Layer 5 of a small transformer language model trained on English Wikipedia (11 layers, counted from 0, width 128).
A neuron's activation on a vector x is SiLU(gate . x) times (in . x), where the dot is the dot product.
The model reads these tokens: " Queen" "'" "s" " Park" " |" " H" " |"

The vector x that enters this layer's MLP at each token. A number n stands for (n - 128) times 0.037.
0 " Queen": 155, 121, 139, 68, 201, 144, 59, 114, 119, 132, 165, 169, 121, 166, 109, 80, 83, 100, 161, 106, 156, 124, 150, 151, 141, 96, 129, 160, 117, 125, 80, 124, 103, 99, 88, 167, 88, 180, 99, 118, 124, 113, 169, 176, 188, 135, 149, 93, 121, 124, 134, 139, 143, 154, 121, 117, 89, 162, 90, 157, 182, 104, 86, 168, 109, 135, 104, 167, 150, 135, 67, 143, 96, 95, 89, 107, 130, 160, 136, 130, 146, 125, 133, 93, 131, 95, 119, 121, 107, 162, 215, 115, 159, 116, 186, 145, 138, 142, 129, 164, 136, 158, 47, 100, 137, 99, 105, 152, 121, 166, 125, 100, 127, 158, 138, 80, 25, 121, 67, 147, 142, 155, 100, 162, 121, 129, 98, 125
1 "'": 147, 147, 89, 104, 179, 124, 78, 151, 136, 179, 155, 117, 77, 167, 91, 113, 132, 86, 110, 144, 153, 137, 124, 148, 83, 77, 112, 117, 128, 116, 128, 169, 99, 126, 90, 200, 37, 162, 163, 108, 104, 77, 125, 141, 193, 130, 106, 128, 116, 134, 127, 108, 130, 154, 63, 103, 87, 76, 83, 132, 180, 135, 143, 153, 157, 147, 100, 145, 147, 109, 114, 124, 114, 159, 119, 148, 112, 142, 144, 81, 104, 67, 161, 80, 99, 120, 140, 73, 160, 118, 125, 159, 178, 76, 168, 109, 119, 109, 155, 129, 106, 126, 112, 136, 80, 134, 90, 125, 75, 167, 126, 70, 105, 152, 107, 74, 125, 126, 160, 139, 194, 194, 150, 157, 127, 125, 80, 86
2 "s": 115, 132, 132, 96, 159, 110, 63, 139, 157, 126, 135, 131, 119, 150, 82, 105, 128, 94, 138, 111, 132, 126, 121, 182, 69, 83, 104, 179, 126, 81, 85, 127, 154, 97, 133, 146, 76, 176, 162, 105, 114, 87, 146, 116, 225, 165, 114, 140, 113, 156, 121, 109, 101, 188, 136, 102, 141, 92, 149, 146, 148, 121, 163, 155, 85, 137, 125, 115, 134, 67, 69, 132, 121, 144, 194, 142, 95, 122, 130, 121, 128, 43, 134, 87, 129, 129, 142, 113, 146, 174, 158, 177, 177, 104, 151, 184, 112, 100, 119, 105, 143, 127, 117, 116, 119, 151, 137, 140, 92, 146, 96, 160, 130, 131, 126, 31, 74, 133, 140, 159, 151, 176, 166, 138, 120, 133, 49, 90
3 " Park": 117, 132, 113, 102, 156, 163, 63, 142, 101, 165, 156, 118, 34, 183, 112, 87, 101, 98, 174, 154, 112, 107, 131, 144, 164, 103, 125, 155, 113, 133, 43, 128, 121, 152, 134, 154, 145, 189, 137, 95, 151, 50, 95, 132, 196, 94, 137, 153, 153, 148, 132, 141, 118, 108, 84, 72, 116, 100, 103, 150, 168, 129, 107, 123, 57, 117, 129, 160, 113, 111, 76, 139, 94, 127, 119, 147, 137, 146, 82, 125, 113, 125, 105, 135, 133, 89, 151, 102, 90, 168, 166, 162, 140, 136, 164, 132, 131, 122, 139, 132, 137, 88, 87, 99, 143, 136, 128, 188, 88, 183, 128, 126, 129, 110, 161, 26, 103, 177, 120, 149, 180, 208, 102, 153, 102, 152, 117, 119
4 " |": 159, 118, 118, 83, 150, 167, 105, 120, 141, 114, 155, 110, 125, 130, 159, 95, 126, 125, 109, 170, 127, 134, 163, 138, 151, 111, 147, 114, 109, 149, 92, 124, 136, 128, 115, 138, 59, 228, 121, 117, 98, 94, 130, 173, 248, 115, 137, 135, 151, 162, 144, 107, 116, 156, 162, 123, 146, 143, 143, 158, 193, 116, 130, 111, 78, 127, 115, 141, 94, 130, 115, 146, 83, 123, 116, 105, 126, 150, 160, 98, 150, 87, 16, 114, 132, 116, 103, 123, 109, 141, 138, 148, 160, 127, 151, 124, 127, 135, 162, 133, 136, 147, 77, 84, 121, 160, 205, 124, 128, 200, 160, 138, 112, 114, 93, 127, 96, 121, 154, 128, 161, 109, 85, 130, 105, 122, 109, 44
5 " H": 82, 179, 173, 118, 166, 130, 101, 103, 104, 104, 130, 138, 29, 180, 97, 108, 152, 66, 138, 134, 93, 167, 126, 144, 166, 67, 102, 179, 175, 87, 108, 114, 98, 135, 125, 154, 86, 120, 162, 111, 73, 87, 138, 145, 188, 137, 155, 128, 153, 103, 101, 130, 87, 133, 99, 60, 79, 113, 118, 206, 148, 69, 93, 128, 88, 123, 180, 94, 157, 143, 83, 138, 124, 106, 135, 125, 184, 120, 181, 123, 123, 94, 90, 148, 103, 124, 148, 106, 109, 210, 134, 148, 137, 83, 101, 133, 102, 154, 181, 145, 124, 135, 82, 96, 135, 93, 138, 143, 78, 153, 144, 153, 104, 128, 149, 104, 142, 78, 102, 161, 167, 142, 127, 136, 130, 115, 126, 61
6 " |": 155, 131, 115, 92, 125, 168, 143, 98, 130, 117, 188, 109, 139, 115, 155, 94, 144, 96, 126, 173, 113, 112, 180, 155, 148, 134, 164, 118, 123, 137, 86, 112, 133, 133, 123, 188, 89, 190, 138, 113, 85, 103, 141, 179, 241, 124, 120, 144, 169, 153, 123, 95, 130, 153, 160, 116, 165, 113, 127, 161, 211, 107, 149, 120, 86, 122, 129, 135, 151, 141, 89, 174, 90, 98, 134, 112, 114, 142, 206, 138, 153, 78, 65, 106, 165, 111, 102, 120, 87, 138, 139, 145, 193, 98, 131, 102, 104, 140, 145, 121, 137, 119, 107, 86, 115, 165, 162, 99, 113, 168, 145, 98, 107, 121, 111, 117, 130, 121, 144, 137, 124, 113, 88, 131, 95, 140, 84, 64

Each question shows the input weights of one neuron of the MLP. A number n stands for (n - 128) times 0.0071.

n39 gate: 110, 143, 146, 83, 163, 113, 110, 152, 146, 145, 112, 152, 165, 108, 166, 100, 129, 150, 82, 127, 111, 174, 132, 120, 146, 133, 90, 127, 109, 146, 97, 143, 102, 130, 111, 107, 129, 115, 130, 106, 162, 104, 117, 109, 130, 131, 132, 142, 147, 93, 143, 145, 134, 127, 119, 154, 131, 117, 147, 127, 147, 107, 139, 150, 154, 114, 130, 123, 96, 133, 189, 131, 130, 122, 156, 117, 124, 143, 118, 106, 129, 100, 103, 133, 151, 130, 128, 134, 102, 181, 135, 108, 140, 102, 158, 108, 170, 90, 96, 129, 127, 169, 99, 137, 133, 104, 149, 103, 151, 88, 128, 179, 100, 191, 89, 129, 99, 140, 116, 148, 127, 107, 149, 154, 128, 150, 140, 135
n39 in: 165, 82, 120, 124, 164, 126, 149, 110, 194, 112, 103, 81, 131, 116, 126, 128, 126, 105, 136, 86, 134, 178, 125, 106, 92, 130, 116, 136, 152, 128, 146, 110, 80, 152, 97, 127, 126, 132, 108, 138, 132, 143, 121, 146, 118, 118, 164, 125, 110, 187, 132, 130, 181, 117, 99, 163, 128, 155, 93, 77, 134, 109, 125, 139, 90, 102, 137, 102, 120, 160, 173, 142, 125, 104, 113, 121, 96, 109, 148, 145, 103, 107, 133, 106, 96, 95, 174, 114, 145, 128, 110, 96, 151, 142, 95, 143, 141, 110, 153, 125, 75, 65, 145, 135, 112, 99, 160, 120, 79, 121, 135, 125, 147, 68, 112, 103, 96, 129, 117, 133, 138, 140, 112, 107, 122, 71, 120, 102
It fires most on token 4 " |"

n153 gate: 98, 86, 138, 127, 82, 144, 111, 136, 153, 153, 166, 133, 129, 147, 170, 143, 150, 138, 142, 101, 133, 107, 104, 115, 135, 136, 129, 115, 95, 100, 166, 152, 129, 120, 161, 112, 157, 132, 130, 140, 111, 109, 118, 155, 126, 127, 129, 151, 124, 98, 98, 134, 130, 160, 120, 134, 95, 132, 104, 83, 118, 108, 132, 137, 121, 135, 121, 102, 139, 106, 97, 81, 99, 145, 166, 89, 128, 103, 155, 129, 134, 108, 133, 114, 147, 100, 103, 115, 171, 138, 113, 117, 117, 125, 148, 81, 114, 97, 164, 76, 119, 88, 122, 78, 105, 81, 147, 125, 138, 92, 138, 129, 148, 123, 161, 136, 173, 102, 149, 147, 113, 108, 133, 89, 156, 138, 149, 100
n153 in: 140, 139, 114, 182, 132, 137, 159, 107, 146, 125, 105, 127, 118, 155, 119, 151, 134, 120, 136, 118, 183, 106, 128, 129, 136, 150, 134, 118, 175, 157, 109, 108, 133, 110, 143, 128, 127, 127, 157, 95, 104, 102, 115, 137, 112, 122, 93, 143, 102, 138, 125, 119, 149, 128, 144, 82, 157, 159, 120, 104, 136, 113, 129, 97, 138, 162, 119, 143, 96, 110, 202, 122, 138, 83, 112, 110, 102, 80, 104, 129, 96, 114, 130, 153, 118, 133, 106, 102, 91, 116, 128, 147, 109, 93, 134, 118, 107, 122, 154, 152, 76, 63, 143, 146, 133, 138, 124, 84, 113, 102, 125, 139, 105, 129, 146, 105, 110, 125, 140, 159, 100, 166, 96, 109, 122, 134, 121, 103
It fires most on token 4 " |"

n235 gate: 126, 159, 122, 132, 124, 117, 126, 140, 118, 112, 95, 104, 129, 97, 111, 112, 127, 136, 136, 103, 127, 146, 118, 137, 139, 151, 134, 113, 133, 105, 150, 105, 95, 112, 147, 145, 145, 119, 141, 100, 144, 131, 109, 89, 185, 165, 131, 100, 97, 141, 124, 115, 119, 126, 135, 143, 121, 148, 100, 100, 119, 135, 162, 116, 134, 176, 130, 145, 99, 123, 126, 131, 149, 130, 112, 122, 154, 123, 137, 156, 72, 158, 141, 129, 100, 122, 95, 136, 107, 124, 127, 97, 71, 126, 150, 154, 90, 104, 110, 116, 94, 100, 104, 72, 109, 95, 141, 99, 124, 127, 140, 139, 104, 109, 83, 143, 139, 102, 110, 125, 122, 145, 120, 97, 150, 132, 174, 80
n235 in: 149, 122, 118, 151, 184, 116, 101, 134, 116, 124, 120, 111, 144, 169, 115, 106, 138, 105, 95, 108, 98, 114, 139, 95, 122, 107, 112, 144, 131, 135, 69, 118, 144, 135, 142, 139, 132, 152, 134, 155, 127, 171, 157, 110, 129, 125, 149, 117, 158, 145, 163, 141, 117, 103, 135, 130, 104, 150, 131, 155, 174, 148, 97, 110, 151, 140, 145, 95, 155, 99, 116, 138, 161, 71, 143, 139, 126, 116, 120, 136, 137, 147, 117, 129, 107, 135, 173, 188, 164, 129, 125, 100, 127, 117, 138, 138, 140, 120, 107, 150, 140, 156, 114, 137, 75, 146, 100, 143, 111, 99, 143, 144, 135, 122, 153, 125, 92, 119, 111, 94, 171, 94, 73, 124, 137, 118, 171, 154
It fires most on token 5 " H"

n109 gate: 131, 155, 109, 94, 88, 107, 146, 122, 131, 120, 79, 75, 108, 146, 141, 116, 138, 107, 123, 118, 151, 155, 134, 125, 122, 89, 140, 125, 154, 121, 144, 151, 108, 98, 117, 102, 123, 148, 157, 125, 92, 141, 112, 147, 163, 131, 122, 97, 121, 125, 175, 131, 160, 116, 120, 80, 141, 134, 153, 144, 139, 177, 132, 130, 125, 172, 161, 146, 149, 102, 147, 183, 112, 90, 145, 161, 126, 136, 101, 115, 69, 156, 126, 136, 121, 118, 131, 161, 157, 135, 121, 151, 165, 189, 109, 142, 141, 139, 117, 143, 105, 140, 157, 115, 110, 136, 124, 114, 142, 120, 145, 122, 97, 125, 134, 141, 94, 102, 119, 134, 147, 108, 135, 125, 141, 121, 118, 104
n109 in: 135, 150, 104, 70, 134, 102, 137, 106, 124, 97, 111, 150, 108, 159, 102, 107, 134, 109, 96, 132, 105, 138, 114, 153, 127, 138, 135, 125, 150, 120, 116, 155, 91, 121, 85, 106, 110, 114, 148, 106, 112, 137, 120, 126, 169, 105, 139, 139, 137, 102, 156, 149, 141, 140, 113, 131, 99, 166, 144, 123, 105, 163, 130, 101, 150, 74, 123, 152, 108, 132, 130, 110, 126, 142, 144, 143, 150, 119, 117, 146, 107, 152, 142, 113, 139, 150, 145, 153, 116, 148, 113, 121, 123, 124, 118, 132, 128, 122, 125, 110, 151, 153, 110, 160, 142, 132, 173, 109, 108, 147, 100, 153, 155, 129, 136, 130, 102, 139, 145, 119, 113, 108, 139, 137, 124, 105, 131, 148
On which three tokens does it fire most, strongest first? 5 " H", 2 "s", 4 " |"

n210 gate: 142, 112, 104, 137, 115, 118, 160, 107, 114, 137, 124, 115, 112, 127, 133, 142, 113, 118, 157, 116, 127, 97, 115, 121, 178, 108, 194, 97, 122, 82, 95, 125, 145, 119, 131, 128, 122, 127, 143, 123, 110, 131, 128, 119, 162, 156, 127, 98, 135, 138, 143, 161, 145, 164, 122, 117, 94, 151, 111, 119, 142, 127, 138, 186, 127, 117, 105, 111, 107, 144, 135, 102, 145, 127, 149, 100, 127, 98, 131, 109, 143, 165, 133, 122, 105, 137, 135, 147, 98, 123, 129, 140, 95, 128, 110, 124, 121, 134, 149, 133, 119, 78, 97, 148, 133, 115, 127, 78, 130, 148, 117, 170, 140, 135, 82, 153, 160, 161, 119, 87, 144, 141, 156, 149, 124, 147, 132, 166
n210 in: 100, 144, 155, 108, 142, 148, 165, 91, 112, 97, 83, 129, 119, 150, 160, 151, 70, 117, 138, 141, 159, 151, 81, 150, 135, 122, 127, 83, 127, 122, 127, 147, 126, 109, 155, 111, 77, 129, 115, 170, 139, 93, 135, 110, 167, 130, 94, 141, 144, 149, 127, 117, 111, 95, 119, 104, 140, 108, 116, 74, 129, 120, 119, 102, 152, 109, 155, 150, 110, 131, 126, 125, 158, 132, 104, 86, 129, 106, 147, 140, 95, 178, 139, 134, 160, 132, 179, 121, 136, 108, 106, 116, 153, 160, 143, 125, 127, 129, 116, 166, 117, 161, 132, 77, 163, 82, 163, 124, 147, 127, 113, 125, 138, 119, 99, 151, 114, 139, 113, 117, 154, 117, 130, 142, 132, 157, 128, 146
On which three tokens does it fire most, strongest first? 2 "s", 1 "'", 6 " |"

n233 gate: 166, 140, 146, 158, 122, 149, 125, 138, 139, 133, 119, 119, 111, 112, 152, 116, 153, 141, 127, 145, 175, 118, 132, 156, 160, 136, 119, 150, 160, 129, 165, 110, 163, 99, 120, 135, 158, 97, 89, 145, 102, 124, 127, 95, 127, 105, 142, 133, 100, 138, 119, 102, 108, 131, 102, 130, 110, 85, 122, 133, 120, 122, 139, 140, 130, 142, 137, 91, 108, 147, 86, 94, 105, 103, 101, 86, 75, 133, 120, 160, 150, 110, 128, 148, 118, 114, 123, 125, 151, 112, 157, 115, 133, 101, 102, 146, 167, 151, 89, 167, 137, 116, 146, 161, 169, 116, 135, 104, 147, 125, 133, 145, 123, 121, 105, 152, 117, 103, 113, 131, 126, 141, 156, 166, 119, 137, 122, 158
n233 in: 126, 105, 107, 96, 150, 105, 160, 138, 119, 118, 129, 111, 116, 119, 157, 99, 114, 152, 128, 132, 125, 132, 88, 81, 115, 45, 121, 125, 116, 137, 132, 203, 114, 124, 149, 121, 127, 123, 150, 124, 126, 120, 124, 124, 101, 102, 118, 177, 126, 121, 122, 101, 114, 141, 125, 91, 110, 158, 209, 110, 140, 105, 142, 136, 133, 134, 147, 102, 110, 97, 166, 125, 104, 113, 108, 136, 141, 130, 132, 122, 101, 82, 129, 146, 153, 118, 129, 123, 148, 143, 171, 107, 126, 150, 119, 132, 151, 69, 108, 175, 124, 137, 107, 103, 120, 113, 132, 128, 98, 95, 145, 107, 125, 160, 114, 170, 122, 112, 154, 140, 118, 143, 147, 154, 154, 87, 166, 176
On which token does it fire most, and how strongly? 6 " |", at about 0.85

n3 gate: 169, 131, 126, 152, 128, 124, 136, 84, 145, 160, 152, 146, 108, 137, 117, 111, 160, 155, 133, 116, 158, 139, 164, 118, 131, 90, 113, 129, 151, 145, 137, 166, 145, 117, 166, 89, 124, 103, 123, 176, 109, 154, 105, 138, 172, 89, 105, 157, 137, 108, 131, 133, 143, 133, 96, 122, 119, 126, 182, 155, 81, 127, 137, 166, 146, 142, 151, 144, 126, 124, 123, 157, 115, 116, 181, 127, 123, 102, 73, 93, 137, 150, 108, 115, 82, 159, 80, 151, 118, 133, 87, 128, 155, 165, 160, 99, 117, 85, 123, 123, 103, 81, 134, 134, 114, 155, 110, 120, 122, 90, 128, 127, 139, 182, 169, 136, 161, 131, 148, 144, 143, 139, 136, 105, 166, 100, 128, 169
n3 in: 102, 140, 105, 148, 110, 117, 130, 123, 107, 126, 124, 138, 121, 123, 132, 102, 153, 120, 133, 172, 165, 98, 103, 152, 141, 106, 125, 134, 120, 170, 145, 146, 129, 118, 147, 123, 129, 152, 122, 103, 105, 178, 163, 95, 185, 116, 163, 85, 143, 86, 121, 126, 124, 146, 136, 114, 95, 135, 152, 132, 90, 153, 143, 142, 85, 107, 173, 162, 151, 179, 160, 121, 178, 141, 176, 147, 141, 93, 134, 135, 143, 129, 177, 140, 173, 107, 138, 131, 159, 82, 159, 57, 158, 112, 113, 138, 113, 119, 193, 176, 140, 91, 100, 119, 116, 120, 118, 88, 118, 98, 156, 154, 161, 136, 166, 147, 137, 148, 178, 149, 78, 133, 64, 94, 146, 171, 122, 91
It fires most on token 3 " Park"

n80 gate: 151, 115, 126, 138, 114, 126, 57, 130, 157, 130, 126, 91, 159, 88, 147, 135, 154, 138, 157, 129, 132, 154, 91, 127, 85, 108, 143, 166, 114, 98, 152, 157, 88, 138, 118, 114, 110, 133, 155, 150, 162, 139, 123, 125, 90, 119, 130, 105, 125, 119, 114, 142, 90, 136, 121, 131, 126, 124, 71, 116, 142, 118, 139, 118, 118, 129, 155, 103, 180, 102, 120, 163, 172, 100, 156, 121, 125, 118, 67, 115, 169, 135, 161, 113, 166, 159, 104, 124, 151, 141, 98, 153, 161, 94, 96, 113, 106, 148, 146, 121, 184, 138, 158, 114, 91, 111, 129, 100, 110, 122, 112, 135, 121, 114, 149, 99, 145, 128, 140, 116, 116, 131, 111, 166, 125, 132, 139, 124
n80 in: 132, 112, 136, 120, 152, 98, 97, 115, 148, 137, 153, 139, 129, 134, 129, 150, 127, 154, 94, 150, 139, 97, 124, 108, 155, 109, 146, 113, 158, 160, 122, 98, 140, 112, 122, 66, 84, 166, 138, 131, 128, 89, 162, 143, 116, 163, 162, 117, 103, 110, 94, 132, 145, 125, 106, 110, 109, 143, 154, 125, 148, 109, 152, 126, 119, 100, 132, 144, 136, 148, 159, 119, 143, 103, 144, 184, 137, 121, 141, 135, 145, 149, 155, 147, 189, 73, 130, 110, 150, 119, 122, 93, 133, 106, 157, 114, 110, 144, 164, 164, 127, 109, 147, 103, 134, 111, 128, 141, 81, 141, 89, 93, 158, 75, 138, 144, 160, 148, 131, 116, 126, 107, 109, 118, 176, 93, 140, 117
On which token does it fire most, and how strongly? 1 "'", at about 1.3